Layer 2 of a small transformer language model trained on English Wikipedia (8 layers, counted from 0, width 128).
Take only the direct path to the model's output, skipping the later layers: a vector added to the residual stream pushes a token's score in proportion to its dot product with that token's output vector.

Output vectors of the tokens that the questions are about. A number n stands for n times 0.0021.
"b": -23 252 49 -252 18 36 126 -183 -137 -237 -109 -72 10 -215 218 183 42 -166 72 197 -103 122 -31 -169 -23 88 61 -125 -32 -74 161 -49 198 -102 72 46 -108 -13 50 27 53 -85 -112 153 -137 133 -46 -24 -170 111 -145 70 -64 257 20 6 141 64 -135 122 34 66 174 -57 67 -250 91 -22 -136 -53 84 83 -173 -9 5 -288 10 -89 96 44 113 -49 -70 128 138 -139 -15 -12 128 60 -320 284 97 -63 -73 14 -171 85 -180 20 -159 29 122 112 56 -85 27 -2 -117 54 187 145 -66 57 -23 127 87 85 -178 30 -99 -235 -94 254 -6 -106 99 27
" was": -1 -24 -35 147 132 -73 100 95 -103 107 69 -1 -103 -79 -131 -64 156 41 71 -76 -92 34 89 159 22 -193 -43 -114 -41 -45 -157 -114 72 -36 48 60 -231 -122 -164 82 311 82 -80 -196 5 14 -69 42 -22 -45 59 -27 44 125 139 -88 -51 -32 42 -10 62 -13 -133 -142 -71 24 0 25 13 164 -7 -9 -84 -34 24 -106 -13 17 27 -106 -158 14 -37 -23 297 157 168 -105 69 194 -149 58 18 23 -52 -78 88 24 -46 -23 -27 56 15 47 78 -108 -6 98 163 67 118 -222 54 -76 -64 -71 133 34 -37 -50 -12 96 102 -38 -21 31 -94 -24
")\n": -53 -122 -319 189 36 6 -130 -112 29 -104 -216 -48 -193 -55 66 -123 238 -54 -84 -169 -120 -30 6 44 80 81 -50 -43 -165 73 128 112 89 -130 106 139 155 134 -30 118 -204 87 -132 2 89 15 170 105 177 6 -21 234 -82 59 2 9 23 -185 -29 32 -106 -133 -166 -159 -119 -30 6 60 32 82 122 -70 -94 42 117 -182 32 -39 -136 128 -138 126 59 -115 -102 -39 230 -173 224 -18 -180 86 37 -6 71 -105 131 -72 273 19 147 -20 128 6 27 -35 24 -18 -145 -65 46 -47 -81 133 121 119 -161 -104 -13 -35 100 47 74 -148 65 44 209 50
"ast": -10 141 -193 -133 -80 87 96 -78 18 30 -99 405 -136 -20 -52 28 -5 -216 70 59 -205 -80 -66 81 19 115 -187 -99 118 -143 -251 -126 -42 266 41 156 16 -80 15 170 -182 59 70 98 -255 8 139 -163 476 -144 -92 -369 -64 32 108 -68 -6 24 -259 -45 91 134 283 -213 444 152 54 48 -23 61 226 87 -20 114 18 154 198 43 161 28 -52 -174 -93 14 -101 -91 198 -235 -99 -379 151 -26 29 47 146 35 -114 -80 -56 36 -10 -152 81 -172 26 126 8 -165 67 216 141 -21 -82 -20 63 156 190 97 52 -51 -56 -146 -82 -138 -192 -176 4 43
")": 111 -213 -158 156 87 8 35 -72 92 46 -43 -13 -3 -26 -53 -93 188 -44 -6 -77 -184 121 -58 -48 37 118 52 -40 -50 162 25 -43 -61 -119 109 -185 6 83 10 54 -135 21 -86 36 77 -49 -47 92 115 -63 -12 91 -44 -83 32 -47 3 -187 -110 141 -55 -97 -192 -195 -61 44 -28 43 -5 91 106 107 -186 69 51 -66 -28 118 -67 100 0 36 113 -58 -35 -10 -42 -101 116 81 -90 162 10 -29 65 -3 151 -46 220 -63 28 -39 91 111 -9 -274 -12 -59 -46 -41 141 -100 -24 86 178 -52 -177 104 -63 -10 209 51 -21 -45 -99 38 145 13
"ore": 155 83 -114 165 174 -99 78 -94 -89 -44 164 102 56 215 3 99 -199 -86 -143 -116 -312 86 101 126 -47 -148 -211 -142 117 -38 -175 163 98 97 -116 -59 242 -54 -110 -45 -36 117 -47 20 -135 -5 41 -190 123 121 164 49 27 14 -19 236 -358 -246 -51 -141 -35 -98 281 -227 -118 213 -83 -49 -154 247 46 -40 -119 -129 22 169 -358 119 212 20 -36 130 328 10 257 28 -11 -110 -99 -36 93 -185 130 -63 -475 -267 -15 18 258 71 -141 107 -14 -6 -15 39 16 -145 -254 -75 -145 112 -98 47 180 323 123 30 172 -42 -82 -62 -75 -137 432 189 -78 91
" and": -12 23 -15 107 -73 97 38 81 24 120 12 -66 -6 -58 -17 68 18 61 108 -10 -120 92 -8 62 -19 -64 -61 39 105 -76 -48 81 34 -120 -20 7 33 67 -106 -22 -65 111 -96 49 87 -83 -117 132 -51 105 188 53 84 2 15 -196 2 -7 -161 32 21 77 -29 49 -53 -42 30 -40 -163 -13 -71 -91 -128 0 26 -33 129 -47 10 -90 -41 -68 -43 -74 167 -18 -23 -176 -12 146 -39 34 12 -74 11 152 177 -185 -25 75 -84 -13 -55 81 26 -162 26 19 82 117 -126 -169 -103 147 -103 8 131 -74 -2 -31 -42 41 87 15 47 40 53 60
"L": 162 -98 78 -75 -231 204 32 -82 -314 -37 -130 201 -162 115 102 -37 -134 72 127 36 -225 62 35 -45 41 95 -11 -44 15 231 137 -114 -67 0 -53 -76 125 115 -200 -22 -3 26 -7 106 -185 -27 94 123 -39 27 -19 113 69 -28 -57 182 -59 42 235 14 -197 31 34 51 -129 66 84 -39 -30 41 168 139 -58 -36 -24 91 28 75 -139 -158 -24 33 43 124 -78 109 217 50 -79 -145 -212 -127 -16 -24 49 -77 -119 -190 114 -139 -27 -143 107 -62 100 103 -8 -28 21 82 196 -9 -102 0 -108 -194 65 84 -123 -8 -49 88 40 82 -29 -122 52 47
"'s": 25 -194 33 98 -10 94 196 151 61 -56 184 -15 -43 -2 -45 54 96 74 -28 -193 -44 48 -11 117 -28 -4 -26 -141 16 90 -66 -157 9 -20 109 106 -99 12 -33 113 89 163 -111 -127 -38 -95 -95 164 156 7 -30 -8 -127 121 91 -103 -58 70 62 -105 78 18 -8 -28 -31 -16 -36 -103 -76 204 11 64 -177 -128 56 18 207 170 33 -99 114 -38 -20 -43 28 79 163 -152 -151 18 -266 65 23 124 -147 -81 84 -27 -210 -73 -106 155 -4 44 -130 -29 13 51 191 214 -236 47 -9 22 -67 207 44 -143 -2 -45 61 -22 -120 13 -153 -71 8 -82
"mer": 327 28 60 247 21 -97 110 75 -250 -58 -79 160 -14 176 77 283 268 -219 148 -172 -89 70 66 -219 -1 21 -103 -17 -64 -109 323 64 372 -187 -226 -141 -213 173 -257 -205 73 152 207 -8 -160 -24 -184 -317 274 186 -108 119 -70 186 61 167 123 -133 126 -196 -155 -85 -93 172 -175 71 -19 -49 -31 45 -24 -179 -144 -39 25 196 -139 283 50 32 90 77 63 68 156 -314 58 -210 24 -197 115 99 159 -133 -44 -24 -154 -94 -218 58 -72 -56 -146 133 151 130 -30 273 -52 317 146 -80 138 -152 230 5 -160 -25 79 -33 -294 -351 -242 -183 95 48 -94 85

Output weights of attention head 0. The head adds the sum of these rows, row i times number i of z. A number n stands for n times 0.00041.
o0: -196 179 27 124 218 120 -180 -121 5 72 -225 -258 161 190 -158 129 129 -111 -261 45 -142 175 -55 -4 52 149 68 90 -35 -75 -37 48 -55 -194 -3 -185 217 -86 124 -258 -54 34 -123 105 -156 -173 154 64 279 43 145 -22 162 222 149 -116 14 -76 -162 175 139 -347 -50 -199 37 -105 96 25 43 27 -8 -74 -166 342 95 -105 -116 8 -121 1 120 185 1 -9 -142 142 -65 227 179 197 -137 -101 -90 196 18 -12 180 -290 -280 9 4 15 -113 -77 -64 74 79 -191 -101 -1 -68 101 -196 -36 268 46 54 -74 205 -46 -139 -48 96 -158 -117 110 210 -210
o1: -43 -44 183 -43 -15 60 30 -137 115 -46 -64 99 -208 81 -174 87 -219 -52 53 71 -141 73 81 143 6 -195 134 106 -16 -47 -326 66 36 -215 -185 223 58 -31 -140 14 105 144 91 -92 -140 -327 26 -41 212 173 43 155 -8 188 -154 40 -181 52 -59 -86 -45 -71 184 106 73 -96 90 -103 -103 -72 68 -51 -89 -33 49 -28 -240 160 -8 -115 -18 106 -7 22 -42 211 124 -145 56 -37 -154 13 -14 37 -30 226 13 -5 -113 6 16 138 15 114 -140 122 -21 -317 299 170 38 17 -266 -67 83 -9 223 9 153 14 -54 -87 32 -12 -75 124 -91 218
o2: -89 47 -63 -129 121 54 -35 -122 -124 -14 -2 -169 367 75 -85 164 6 58 -10 -169 106 -172 38 153 176 152 -123 -206 221 -1 151 55 58 -6 63 -15 -13 67 21 -20 -153 46 205 139 123 -4 88 -64 -35 -147 184 -69 63 83 21 -117 153 130 149 -37 -34 44 -2 23 -82 -9 -8 -204 -99 -320 54 126 241 -211 49 -26 188 -9 68 -26 104 201 -29 -51 -47 -22 60 132 77 -120 -107 -39 -126 94 152 -119 -69 -324 34 4 123 118 31 -44 -116 18 -67 177 -173 113 -9 172 -81 -42 260 94 -105 -171 -93 125 -46 -3 -146 -227 68 -139 -164 139
o3: -34 33 -289 81 -171 40 -160 -111 -122 -91 -65 5 20 56 -1 129 -23 -64 74 -115 -47 -19 -63 -132 103 6 72 -50 55 29 -16 92 20 -50 120 81 -34 -193 -107 48 10 -5 -177 -60 424 225 368 150 -135 -22 -196 124 62 -131 -87 67 201 161 -13 -57 276 -77 -273 -213 173 150 147 85 40 76 80 89 154 -97 7 71 -34 -55 -133 -83 153 -69 33 -211 -59 -174 11 -122 -13 -250 -21 -179 104 -219 -39 -81 170 35 138 67 56 42 -39 -59 61 49 -9 140 -93 -90 105 -59 28 -65 47 -5 36 22 -257 45 215 -82 189 -72 140 -160 75 94
o4: 250 38 -58 153 23 -61 -190 4 -1 66 -195 -167 -206 54 -146 -196 159 -18 -141 133 107 152 -256 -92 131 -32 71 -85 62 -58 -122 -129 -244 -68 -103 -240 -53 12 -59 73 -136 -23 14 -133 170 39 -314 205 69 -218 -105 104 -59 -30 73 -268 154 -116 7 245 -128 -198 -149 -151 14 61 15 9 183 -51 140 336 74 46 65 -20 -178 0 -127 11 72 -21 151 -41 39 -107 -74 -140 419 353 -35 166 95 88 -114 -78 210 18 96 125 -23 63 -8 68 4 -252 -67 -85 -266 -284 149 56 38 170 59 102 -93 -34 124 -213 163 0 29 -26 62 31 278 4
o5: 86 -59 -141 167 10 41 -11 34 27 -145 -284 93 103 80 -62 8 63 -192 192 -156 0 43 -21 64 47 -24 -235 -125 48 113 9 -38 15 -233 27 249 134 -163 70 8 -57 -3 -65 93 66 -83 132 319 159 12 196 71 -44 117 -4 -23 21 -90 -32 96 -64 185 -110 -7 79 -312 110 -124 -28 331 -48 125 -339 207 2 -116 -3 198 -201 -138 -101 66 -9 132 -29 -31 -2 -237 -66 -22 -219 155 37 -62 -49 2 84 -32 160 -214 -67 55 185 9 37 -26 -391 44 179 94 137 -251 -13 151 -76 -29 -18 -193 29 -15 49 -25 121 60 67 -16 312 126
o6: 117 -104 301 -138 266 -135 287 -87 -212 -4 65 -36 129 87 133 100 -48 29 -126 102 33 -58 -87 -146 -188 147 -139 -50 114 312 -79 -131 132 210 -236 103 -46 52 -51 178 -61 107 -195 -71 -173 -19 -12 162 54 131 97 148 -25 -203 95 7 318 -118 -158 53 -468 87 -14 126 306 -21 71 21 -207 -23 41 -105 -127 -67 137 367 -53 450 -245 44 -32 -86 17 -121 -2 -145 -19 27 -16 66 -59 76 244 72 -158 127 -75 -109 -98 -91 -146 95 209 -154 -148 -142 -248 41 -262 64 -160 15 21 -34 -201 -275 65 21 -231 -76 -14 -125 15 108 -70 181 -74 120
o7: 68 -224 93 -60 -113 65 -30 -57 114 -108 2 12 -138 -60 291 26 -21 20 -132 133 -162 -96 -2 -77 -106 -182 -95 -179 22 104 27 179 80 182 -77 -44 30 119 56 152 37 32 60 72 -77 107 -94 -76 -164 167 -14 55 -106 -164 88 65 82 -185 -84 165 -45 188 23 124 38 186 -480 280 -121 149 66 44 -39 53 133 171 -47 -21 -85 270 -106 -72 272 -178 -129 -54 108 37 57 -119 97 -47 225 -86 -49 131 -26 -17 -220 -107 -98 -28 192 -74 -105 64 -85 -86 -141 -99 -40 -160 -14 76 -117 73 100 -32 -45 125 -130 54 56 2 -42 273 142 -143
o8: 63 -169 116 -28 90 207 176 42 -44 137 2 -6 123 177 -199 82 -89 9 30 139 -110 -70 -51 -99 148 95 -75 121 -24 -10 -141 47 -92 26 13 -62 146 -6 -76 7 -50 -29 11 83 -123 -103 8 -201 -120 51 99 16 -11 156 -148 -86 -194 -32 -119 11 18 -100 70 218 39 -31 77 -29 -182 -56 158 109 44 -124 47 191 -148 51 121 -81 1 -22 15 -76 42 47 -145 -32 -43 -37 0 -139 -17 136 -168 -37 -191 -134 -45 60 -159 -192 -133 46 9 -14 242 -19 -132 -31 41 75 -3 -21 196 129 94 33 139 -81 -112 -83 83 74 -207 -182 -217 -152
o9: 9 -86 16 -173 54 -118 -65 224 -38 -17 66 -27 102 -170 96 57 -54 -17 -99 -32 32 -52 46 -217 37 -174 -45 112 50 103 193 137 160 41 -159 26 -70 -87 99 32 92 61 -116 -86 39 269 -29 -65 -112 -153 -122 -129 -167 -170 89 124 136 -35 141 -116 -110 122 -78 -189 203 58 -7 126 54 190 -142 83 125 -23 -70 251 -7 25 -171 149 -150 -46 -95 68 122 7 71 79 -80 11 61 -99 217 -206 -141 77 -103 146 -169 -26 113 50 1 -158 27 162 -19 99 -218 -120 -236 64 178 -222 -170 -125 47 -100 -308 -99 7 166 91 62 95 22 -41 54
o10: -27 -81 -51 70 161 1 166 81 -66 106 -48 -242 70 25 16 17 2 -44 41 88 6 29 230 -23 100 86 -142 92 -55 -114 -204 35 -82 51 -41 -158 210 4 -66 -20 74 -84 1 -13 -84 -292 -16 -181 -128 113 -17 -82 -11 211 -30 -216 -272 -37 -34 -127 73 -181 71 3 66 -44 175 -162 -48 -101 -14 -15 57 214 -68 -122 -156 131 74 -57 116 56 147 109 4 -98 167 157 -45 94 32 -88 -50 76 -148 -51 187 -41 -26 -76 -149 -44 3 54 148 27 43 -11 -79 82 38 -2 -226 -76 56 -127 225 117 95 191 -130 98 220 90 14 80 -310 26
o11: -93 167 -134 -82 -33 110 -9 80 -53 10 35 177 65 134 -100 -54 -71 162 70 -80 30 36 -289 73 29 34 30 -96 167 -98 -219 -6 -44 -150 328 129 -224 -72 -226 -47 -39 -77 -65 -65 61 111 299 149 12 -109 -23 75 66 209 -96 -105 -69 104 145 6 98 -67 -38 -156 -120 42 263 -3 -3 -2 11 154 194 -162 59 -69 66 163 10 -185 -113 -216 13 -45 -76 72 66 154 -92 39 85 -116 -116 -21 32 -184 156 19 146 90 134 2 -75 -76 143 -126 -88 41 -37 -55 52 51 216 -172 -32 -69 -54 110 -55 53 108 2 81 -31 13 32 -200 -47
o12: -79 -82 263 -39 123 -124 164 -75 -30 130 -76 -89 54 315 -149 190 27 36 -193 67 -15 -71 -182 171 7 334 33 24 122 50 -67 -140 -66 -216 -13 -295 207 115 7 -40 -98 -203 -26 268 23 -204 -78 -26 -145 19 -11 21 285 283 79 -90 -23 119 6 73 -108 -158 42 201 249 -125 263 -74 109 -112 342 236 144 3 148 160 -258 174 30 -127 192 -100 -47 6 -123 -80 -460 101 -123 48 -205 112 47 -56 -208 -208 46 -105 -80 44 -104 2 46 92 -156 -75 55 -71 44 -5 -54 126 -8 12 159 62 -90 179 286 -18 -159 -196 -68 -96 -212 42 -85 -117
o13: -202 139 51 -140 -13 58 19 66 -265 53 24 -222 71 77 -172 42 124 83 28 -26 84 -58 105 182 220 166 -151 -28 116 -39 3 7 43 -86 -97 -77 123 177 161 -19 83 103 -111 -8 -129 -350 -148 91 69 -343 241 35 37 60 -60 -179 -46 -35 88 -161 -40 -238 187 129 230 10 263 -296 268 -2 -49 16 117 19 -87 -134 262 187 36 -72 72 130 -138 90 33 -140 161 97 15 319 -221 -78 -194 205 36 -244 -33 -224 77 -107 114 205 -31 -63 -38 31 140 27 80 248 20 114 -168 -92 -62 91 21 -32 -152 -31 86 -40 -213 -193 73 -39 -182 153
o14: 248 123 81 14 55 112 -290 -203 141 -10 -172 -63 181 121 43 4 145 237 -85 49 74 116 -100 -41 26 163 28 -84 248 60 -4 86 -270 -50 -65 100 -24 163 31 112 -89 249 24 -6 43 -56 102 25 105 -268 41 14 -105 -95 -16 -58 61 27 -11 103 -195 -85 -22 8 -138 171 -337 14 73 -185 -76 220 -111 -43 104 42 69 -108 208 157 -110 -7 357 -95 -94 -17 -119 131 171 143 92 99 -17 161 -70 -105 78 -238 -168 121 141 72 58 -42 -24 -79 -267 -71 -235 0 -91 160 198 -111 22 118 -50 -181 -170 -94 -58 -6 26 4 -43 -129 186 -150
o15: -141 -2 126 -104 -106 76 60 198 100 7 231 -66 42 117 -105 36 -10 -233 -338 149 -74 -64 158 -156 103 -60 -33 -12 172 -23 7 -46 -37 -10 -121 -60 -93 -201 18 -77 34 -124 65 129 8 409 164 -238 -255 0 -41 -25 235 36 97 122 66 380 78 -126 333 84 -11 144 31 51 173 144 -108 50 124 -210 55 -35 9 96 -87 -78 -9 -132 142 -183 -192 -97 -9 76 -2 150 -73 -39 -101 -405 62 -9 -70 23 -104 -28 -42 181 46 65 2 41 -40 176 433 -116 -113 5 -174 29 -6 -21 57 26 192 121 215 -28 -156 39 -72 -356 12 -205 -233 -202
o16: -13 40 14 17 65 -100 -78 138 152 -68 -152 -18 15 -97 -199 -4 302 -229 0 -17 -245 87 18 -49 -83 83 -114 -20 -131 -73 103 68 -10 -84 -144 -195 77 -199 219 -109 -15 39 74 35 -163 -59 153 73 223 51 144 -202 49 26 -2 -218 -114 -61 -101 169 94 -230 2 -92 -127 -46 31 311 -102 45 -29 49 -159 104 85 105 -104 89 -178 118 -56 84 -61 15 -103 63 -132 39 -69 56 -77 -70 57 -30 222 174 -14 89 83 94 99 124 71 20 104 -28 27 -91 16 -152 -59 -85 -24 -120 142 -6 85 -239 210 -131 61 145 99 -64 10 102 98 -55
o17: 61 -192 -181 -391 -42 -122 -33 42 46 94 -248 -7 189 -8 91 148 178 -61 -214 -135 81 -88 -78 36 343 32 -264 -156 203 -20 324 72 -26 -4 164 -232 81 59 -25 -57 -43 1 -47 -61 244 -83 50 -140 -96 -232 -29 84 47 7 103 -142 111 286 26 85 -93 -45 115 57 13 128 145 82 126 -7 158 226 144 -11 77 -85 -137 -102 -128 -149 172 132 104 -212 57 59 -34 127 11 -58 45 154 306 -64 40 -161 -34 -302 67 12 -22 -209 -81 -37 51 -86 95 130 -108 -162 37 129 128 39 16 42 -4 -30 -6 -83 -31 58 -73 35 -47 -282 -163 -65
o18: 69 43 50 -3 -90 189 -56 -185 89 -27 80 103 14 107 40 -128 -107 151 -15 274 139 41 -94 -147 -47 -60 189 -91 64 56 -25 -105 -163 328 -53 132 -336 132 -119 50 2 16 24 -43 -262 5 16 -77 -73 -292 -168 40 105 59 -91 76 -24 68 200 -292 -43 63 10 -19 -144 176 25 -181 86 -243 33 37 271 -201 50 23 -41 -243 177 -28 122 -35 54 -126 -8 52 -113 53 94 119 250 -147 -114 187 -79 -55 65 273 116 133 41 18 -95 5 -41 -81 180 -116 -185 133 41 42 9 -125 -61 71 -57 66 -246 78 -7 76 -98 90 -85 -111 32 -8
o19: 50 115 -191 -35 -100 143 -119 16 15 -87 -55 139 54 -227 -89 59 181 3 6 17 252 -80 95 -89 57 -158 37 -147 -1 -13 84 135 74 -140 88 115 12 199 74 137 2 78 -62 20 167 133 -10 -37 -63 -54 251 23 -243 -177 -179 58 -57 -89 105 -156 -96 92 -2 -162 -31 -42 -85 -15 37 -69 -103 11 -24 -63 -46 -176 91 -53 14 -25 -296 -172 116 -43 182 -178 395 -11 81 -35 6 283 65 102 5 -40 33 -27 -40 -29 -115 61 -3 -263 58 8 21 175 -100 60 -102 41 248 150 -161 101 -54 -135 -204 -83 174 23 146 -56 102 -32 49 168
o20: 293 -44 62 -110 -19 3 -187 -27 93 -109 -155 -64 73 -50 214 -145 163 88 12 116 -116 -84 -29 5 -69 11 -59 -103 -59 114 120 -139 -94 201 -48 -108 -101 -35 -35 141 52 26 97 -34 -93 29 -131 81 104 -97 -13 -21 -302 -245 230 -123 -2 -136 89 76 -93 -25 -14 -56 -191 109 -349 17 -89 14 55 23 -68 -60 97 115 114 67 156 202 -107 100 179 18 -2 -66 148 123 248 46 203 208 135 241 261 11 -41 259 -66 14 -14 1 169 -10 -47 -176 -145 -12 -334 -136 112 -125 48 107 8 -131 -65 -169 -180 -42 152 68 -61 344 27 37 173 -71
o21: 60 254 68 181 80 100 -104 -166 -78 -68 -28 -67 0 139 -63 -19 -132 77 -92 207 -14 218 15 -183 -153 -135 0 49 -200 26 -248 68 -230 185 -199 19 -37 72 -3 194 101 39 -43 46 -228 -84 -364 154 220 23 148 256 -42 -32 -9 -129 29 -291 -29 21 -238 4 -103 -18 35 -59 215 -133 -44 -129 -65 -124 -111 -65 129 -41 76 116 239 -12 44 -75 68 32 47 -227 102 -105 254 196 17 20 111 398 54 32 -55 84 -57 -220 -376 122 14 33 -154 -127 63 -151 -290 59 -22 30 128 263 -83 129 -60 81 -66 -155 -162 -216 69 186 54 -6 63 88
o22: 10 103 5 108 103 -153 -50 53 -4 -103 51 -276 -84 -196 19 -108 165 242 -19 91 54 212 5 -59 -140 41 62 -54 -175 -9 -200 129 -78 103 -99 -52 -212 38 -91 143 36 88 93 -150 -53 -23 -164 212 277 69 -70 -92 80 -184 134 -94 230 -221 -103 -9 -140 -40 -185 -117 58 -170 -67 -111 40 63 -72 -110 -196 176 29 7 -88 100 -1 26 -180 -83 -29 10 -73 -104 54 -246 279 140 13 123 -21 -80 50 47 29 310 -147 -90 247 196 -123 21 -34 88 -47 -72 -230 -25 -55 -56 -77 0 -89 -84 42 -37 10 -111 -161 -105 161 96 302 124 270 -39
o23: 36 -12 125 16 -129 -18 -106 39 175 -117 83 34 -130 -85 30 0 -100 15 277 -20 64 4 117 93 -317 -81 1 -48 -33 -77 -130 118 -21 -130 -133 145 -79 10 -5 38 147 41 100 -90 -95 -113 -229 212 -1 192 -128 34 -38 -55 28 113 -53 -26 -22 56 -200 289 268 -79 70 -74 -128 -36 -48 131 -131 182 -109 39 -27 -49 25 47 -170 140 -126 -97 90 80 54 -93 216 -192 -84 -58 73 177 -52 30 -26 96 7 -2 -64 -205 138 59 181 -97 -35 -23 -246 -145 94 93 -40 -83 25 -33 -151 29 84 -153 -108 -42 -79 4 -18 208 95 92 -9 154
o24: -88 19 112 -20 69 -3 46 97 -202 25 248 122 -137 57 -80 76 -292 89 49 30 -33 283 80 -233 -106 -10 126 124 -206 -52 -34 14 51 -27 -183 267 -128 149 -98 -67 33 75 -132 -113 50 35 163 -252 110 68 13 -188 238 203 -158 182 -212 70 -51 -131 202 28 14 -124 95 -30 125 -145 -51 -193 -137 -434 45 -26 -68 175 -1 42 19 -72 56 -135 -244 70 -55 160 137 108 -113 75 -95 -55 -199 131 -44 80 106 118 -80 45 96 287 -227 58 40 166 227 -68 -41 204 -315 303 -223 -253 -78 -226 154 32 128 151 -85 123 90 -53 -68 35 -163 -14
o25: 100 46 -86 156 -5 79 -269 68 31 17 -21 40 150 -201 -215 51 -100 17 32 71 136 114 170 101 364 -110 -188 -186 55 -222 -24 -90 -106 12 -189 59 109 -33 -98 163 265 306 -34 -135 127 -215 -174 -34 -75 -60 -10 153 -89 65 -216 -242 -36 31 125 -119 -287 183 -53 4 201 30 193 -284 144 -55 66 219 -64 -63 51 -139 -76 -47 -155 0 101 70 192 86 70 -24 325 -103 139 121 44 -39 -128 26 -351 -112 -42 -59 -85 -14 77 -45 35 -54 53 -10 -41 20 -108 221 87 -114 143 181 -90 50 64 -70 -149 -228 -83 -124 56 -5 140 -55 95 260
o26: 205 -221 -157 -315 24 -101 79 -181 -166 -322 -228 100 102 -300 -15 -34 164 -298 97 48 19 249 -35 -63 39 -67 -173 59 -12 27 65 -47 -101 12 72 59 23 157 -64 -26 -158 33 91 58 0 -12 38 39 204 -277 168 54 114 0 144 -61 10 -77 -128 28 -78 9 72 -53 -237 107 152 -6 15 -113 -17 -193 -34 -50 130 -141 -18 314 -115 -108 -19 162 -15 -14 -24 148 151 -115 21 236 -48 73 109 215 120 39 42 -31 293 92 -52 230 -16 133 -175 5 145 60 -18 -46 75 -214 -84 60 113 -321 220 -145 -62 -27 335 166 161 137 108 -135 -134 70
o27: -58 -185 -8 160 4 58 76 218 -240 110 -60 -11 153 323 58 -210 7 -56 -218 13 -71 34 -260 -157 133 105 -319 -120 153 238 29 -129 -68 170 -33 -92 7 -159 -94 140 -53 -151 -76 35 -10 155 -174 77 8 -107 225 72 99 206 87 -43 12 176 -143 21 -26 233 -187 -26 145 -86 28 197 63 273 5 174 144 -16 261 249 -47 16 -91 -13 50 -79 111 -25 -42 -27 151 -68 -37 -88 -27 -149 201 64 -262 -25 -7 60 -106 -97 32 -188 -27 9 80 53 54 41 -337 15 77 -58 133 -77 45 67 -14 133 -114 214 4 173 1 28 -235 -65 -232 40
o28: -161 55 -149 72 110 41 187 13 -118 -132 -67 -51 223 -2 -237 170 29 -83 168 -169 19 128 -190 -109 108 170 -148 -67 -6 -72 15 25 41 -251 -40 230 119 63 77 27 -158 38 -92 133 246 -81 311 176 -87 53 83 -57 78 35 -94 7 -77 23 -85 9 -25 127 -194 30 148 -191 262 -96 -2 32 -42 71 -8 105 9 246 -60 243 -97 -114 -89 9 -56 -75 -75 -108 -44 -131 -153 -45 -165 -61 -31 -95 -134 -24 25 -166 73 45 -18 327 -45 -94 38 121 -376 79 14 67 -2 29 -163 -54 -63 -175 127 -35 53 -35 51 7 124 -65 193 -55 110 30
o29: -45 -59 5 135 14 219 10 166 -24 -23 -73 -161 245 108 73 -63 -81 -184 15 -98 -161 -79 -86 -122 -181 106 -281 -96 61 286 120 -113 -13 95 -47 119 38 -40 135 -89 33 2 -202 218 -39 127 200 231 12 155 235 -1 -5 -80 327 -37 162 -37 -269 127 177 317 -143 52 75 -237 -3 114 -148 198 -301 -62 -165 63 103 162 180 200 -48 35 -57 13 -57 35 62 -175 -70 6 -222 -177 -42 -45 53 10 86 6 -27 -117 40 -151 39 70 139 2 -84 59 -307 224 -166 -23 50 -208 -13 40 -16 -42 -16 -202 -153 232 50 93 0 52 30 57 208 49
o30: 22 -16 -142 -213 12 -222 85 -67 -282 115 -13 -143 -127 -93 -61 -116 270 122 -45 37 161 21 -241 179 234 -318 95 -203 14 -47 1 30 -116 24 29 -286 -173 72 -22 184 184 -77 -127 -229 65 -69 62 -94 1 -378 -77 283 47 -123 -45 -75 111 -163 86 9 -211 -206 -78 -131 -15 370 203 6 286 166 231 138 150 16 113 -219 18 157 -43 -184 -155 94 119 -85 -55 -185 108 11 235 283 -82 177 154 -79 0 -218 111 -44 184 -126 40 233 31 55 65 -83 218 102 -136 -147 130 125 -76 145 -124 37 -151 41 -29 -133 320 162 36 -226 -30 98 -58 140
o31: 50 -12 -161 29 144 25 84 216 -30 -138 -127 5 -17 -19 -106 60 100 -237 82 -13 67 90 71 -6 9 72 -251 -38 30 -7 123 8 58 -267 -157 119 41 -35 102 16 30 170 -71 71 29 -173 291 111 91 95 13 37 -24 68 19 79 -112 54 -83 0 1 69 -3 16 113 -109 30 68 -59 142 -41 -2 -158 166 5 42 -45 258 -165 -23 -133 111 41 99 -3 26 289 -205 -61 19 -30 31 101 -107 -76 -19 -108 -84 -25 111 47 197 134 -100 17 173 -83 -144 6 -1 -22 -73 -131 -8 38 -197 213 -251 94 -17 -22 60 178 -153 170 -118 -70 126

Each question shows a token from some text and the vector z that the head gathered there. A number n stands for n times 0.0076.

"15": 29 -21 -30 -42 -15 104 3 44 19 64 1 -7 16 107 122 -27 93 8 8 -9 10 51 7 139 -26 -40 -155 -92 30 69 7 33
Which three tokens does it push up most, strongest first? "'s", " and", ")\n"

"A": -126 10 7 41 -48 107 97 -187 -67 -60 -50 73 12 45 -175 39 -41 19 -61 41 -122 53 -49 158 -20 118 -94 -134 28 -16 155 3
Pushed up most: " was"

" a": 48 45 144 -160 -134 20 168 129 35 -4 50 -59 -17 123 45 107 23 98 -52 14 108 84 -10 -54 4 -37 234 -5 -83 148 134 12
Pushed down most: " was"

" was": -20 45 45 5 -33 43 85 98 48 -12 56 -24 -75 0 -1 50 -44 26 -33 15 77 116 2 -9 -19 54 124 52 -16 96 42 20
Pushed up most: "L"

"s": -94 57 -46 15 -6 -77 63 23 67 -12 65 75 -62 -29 -138 73 -40 -16 -24 -17 113 125 -5 -65 43 -1 104 -22 -8 -54 -32 44
Pushed down most: ")\n"

" and": 18 51 1 79 90 55 -5 90 -15 47 105 -144 8 -194 4 -25 -39 57 175 -40 69 1 94 1 126 105 41 107 95 6 -5 108
Pushed down most: "'s"

"on": 65 -49 -48 -90 -6 -61 134 -24 -4 130 108 101 -55 25 76 -103 79 -10 -47 -113 46 28 86 98 75 97 71 106 73 -39 63 15
Pushed up most: " was"

"im": 46 65 -36 61 10 11 -66 -23 33 -11 43 15 -2 -48 25 -96 41 -71 -53 -42 -13 -73 -11 -30 22 -80 77 -147 25 63 -8 -23
Pushed up most: ")\n"

" w": -35 79 5 8 -123 205 -17 70 60 11 -7 8 -87 -70 -70 108 -20 10 -30 -95 -76 -96 -122 77 -17 -5 -45 153 11 246 -159 30
Which two tokens does it push up most, strongest first? "ast", "L"

"o": 105 -56 -24 -80 4 82 94 20 69 46 39 -70 70 101 49 27 25 15 -68 50 8 239 16 86 -85 70 -81 5 35 73 -60 4
Pushed up most: "b"

"e": 25 78 -113 -4 41 32 98 94 1 71 35 -4 66 -28 18 10 31 -38 10 -100 8 -80 -7 109 28 -13 -30 36 36 12 89 122
Which two tokens does it push up most, strongest first? "ore", "L"

" of": -16 -39 -49 3 42 10 118 -20 -18 -86 33 -69 15 69 -13 26 12 -94 35 -12 -14 4 14 60 18 19 -13 5 83 19 -109 55
Pushed down most: ")\n"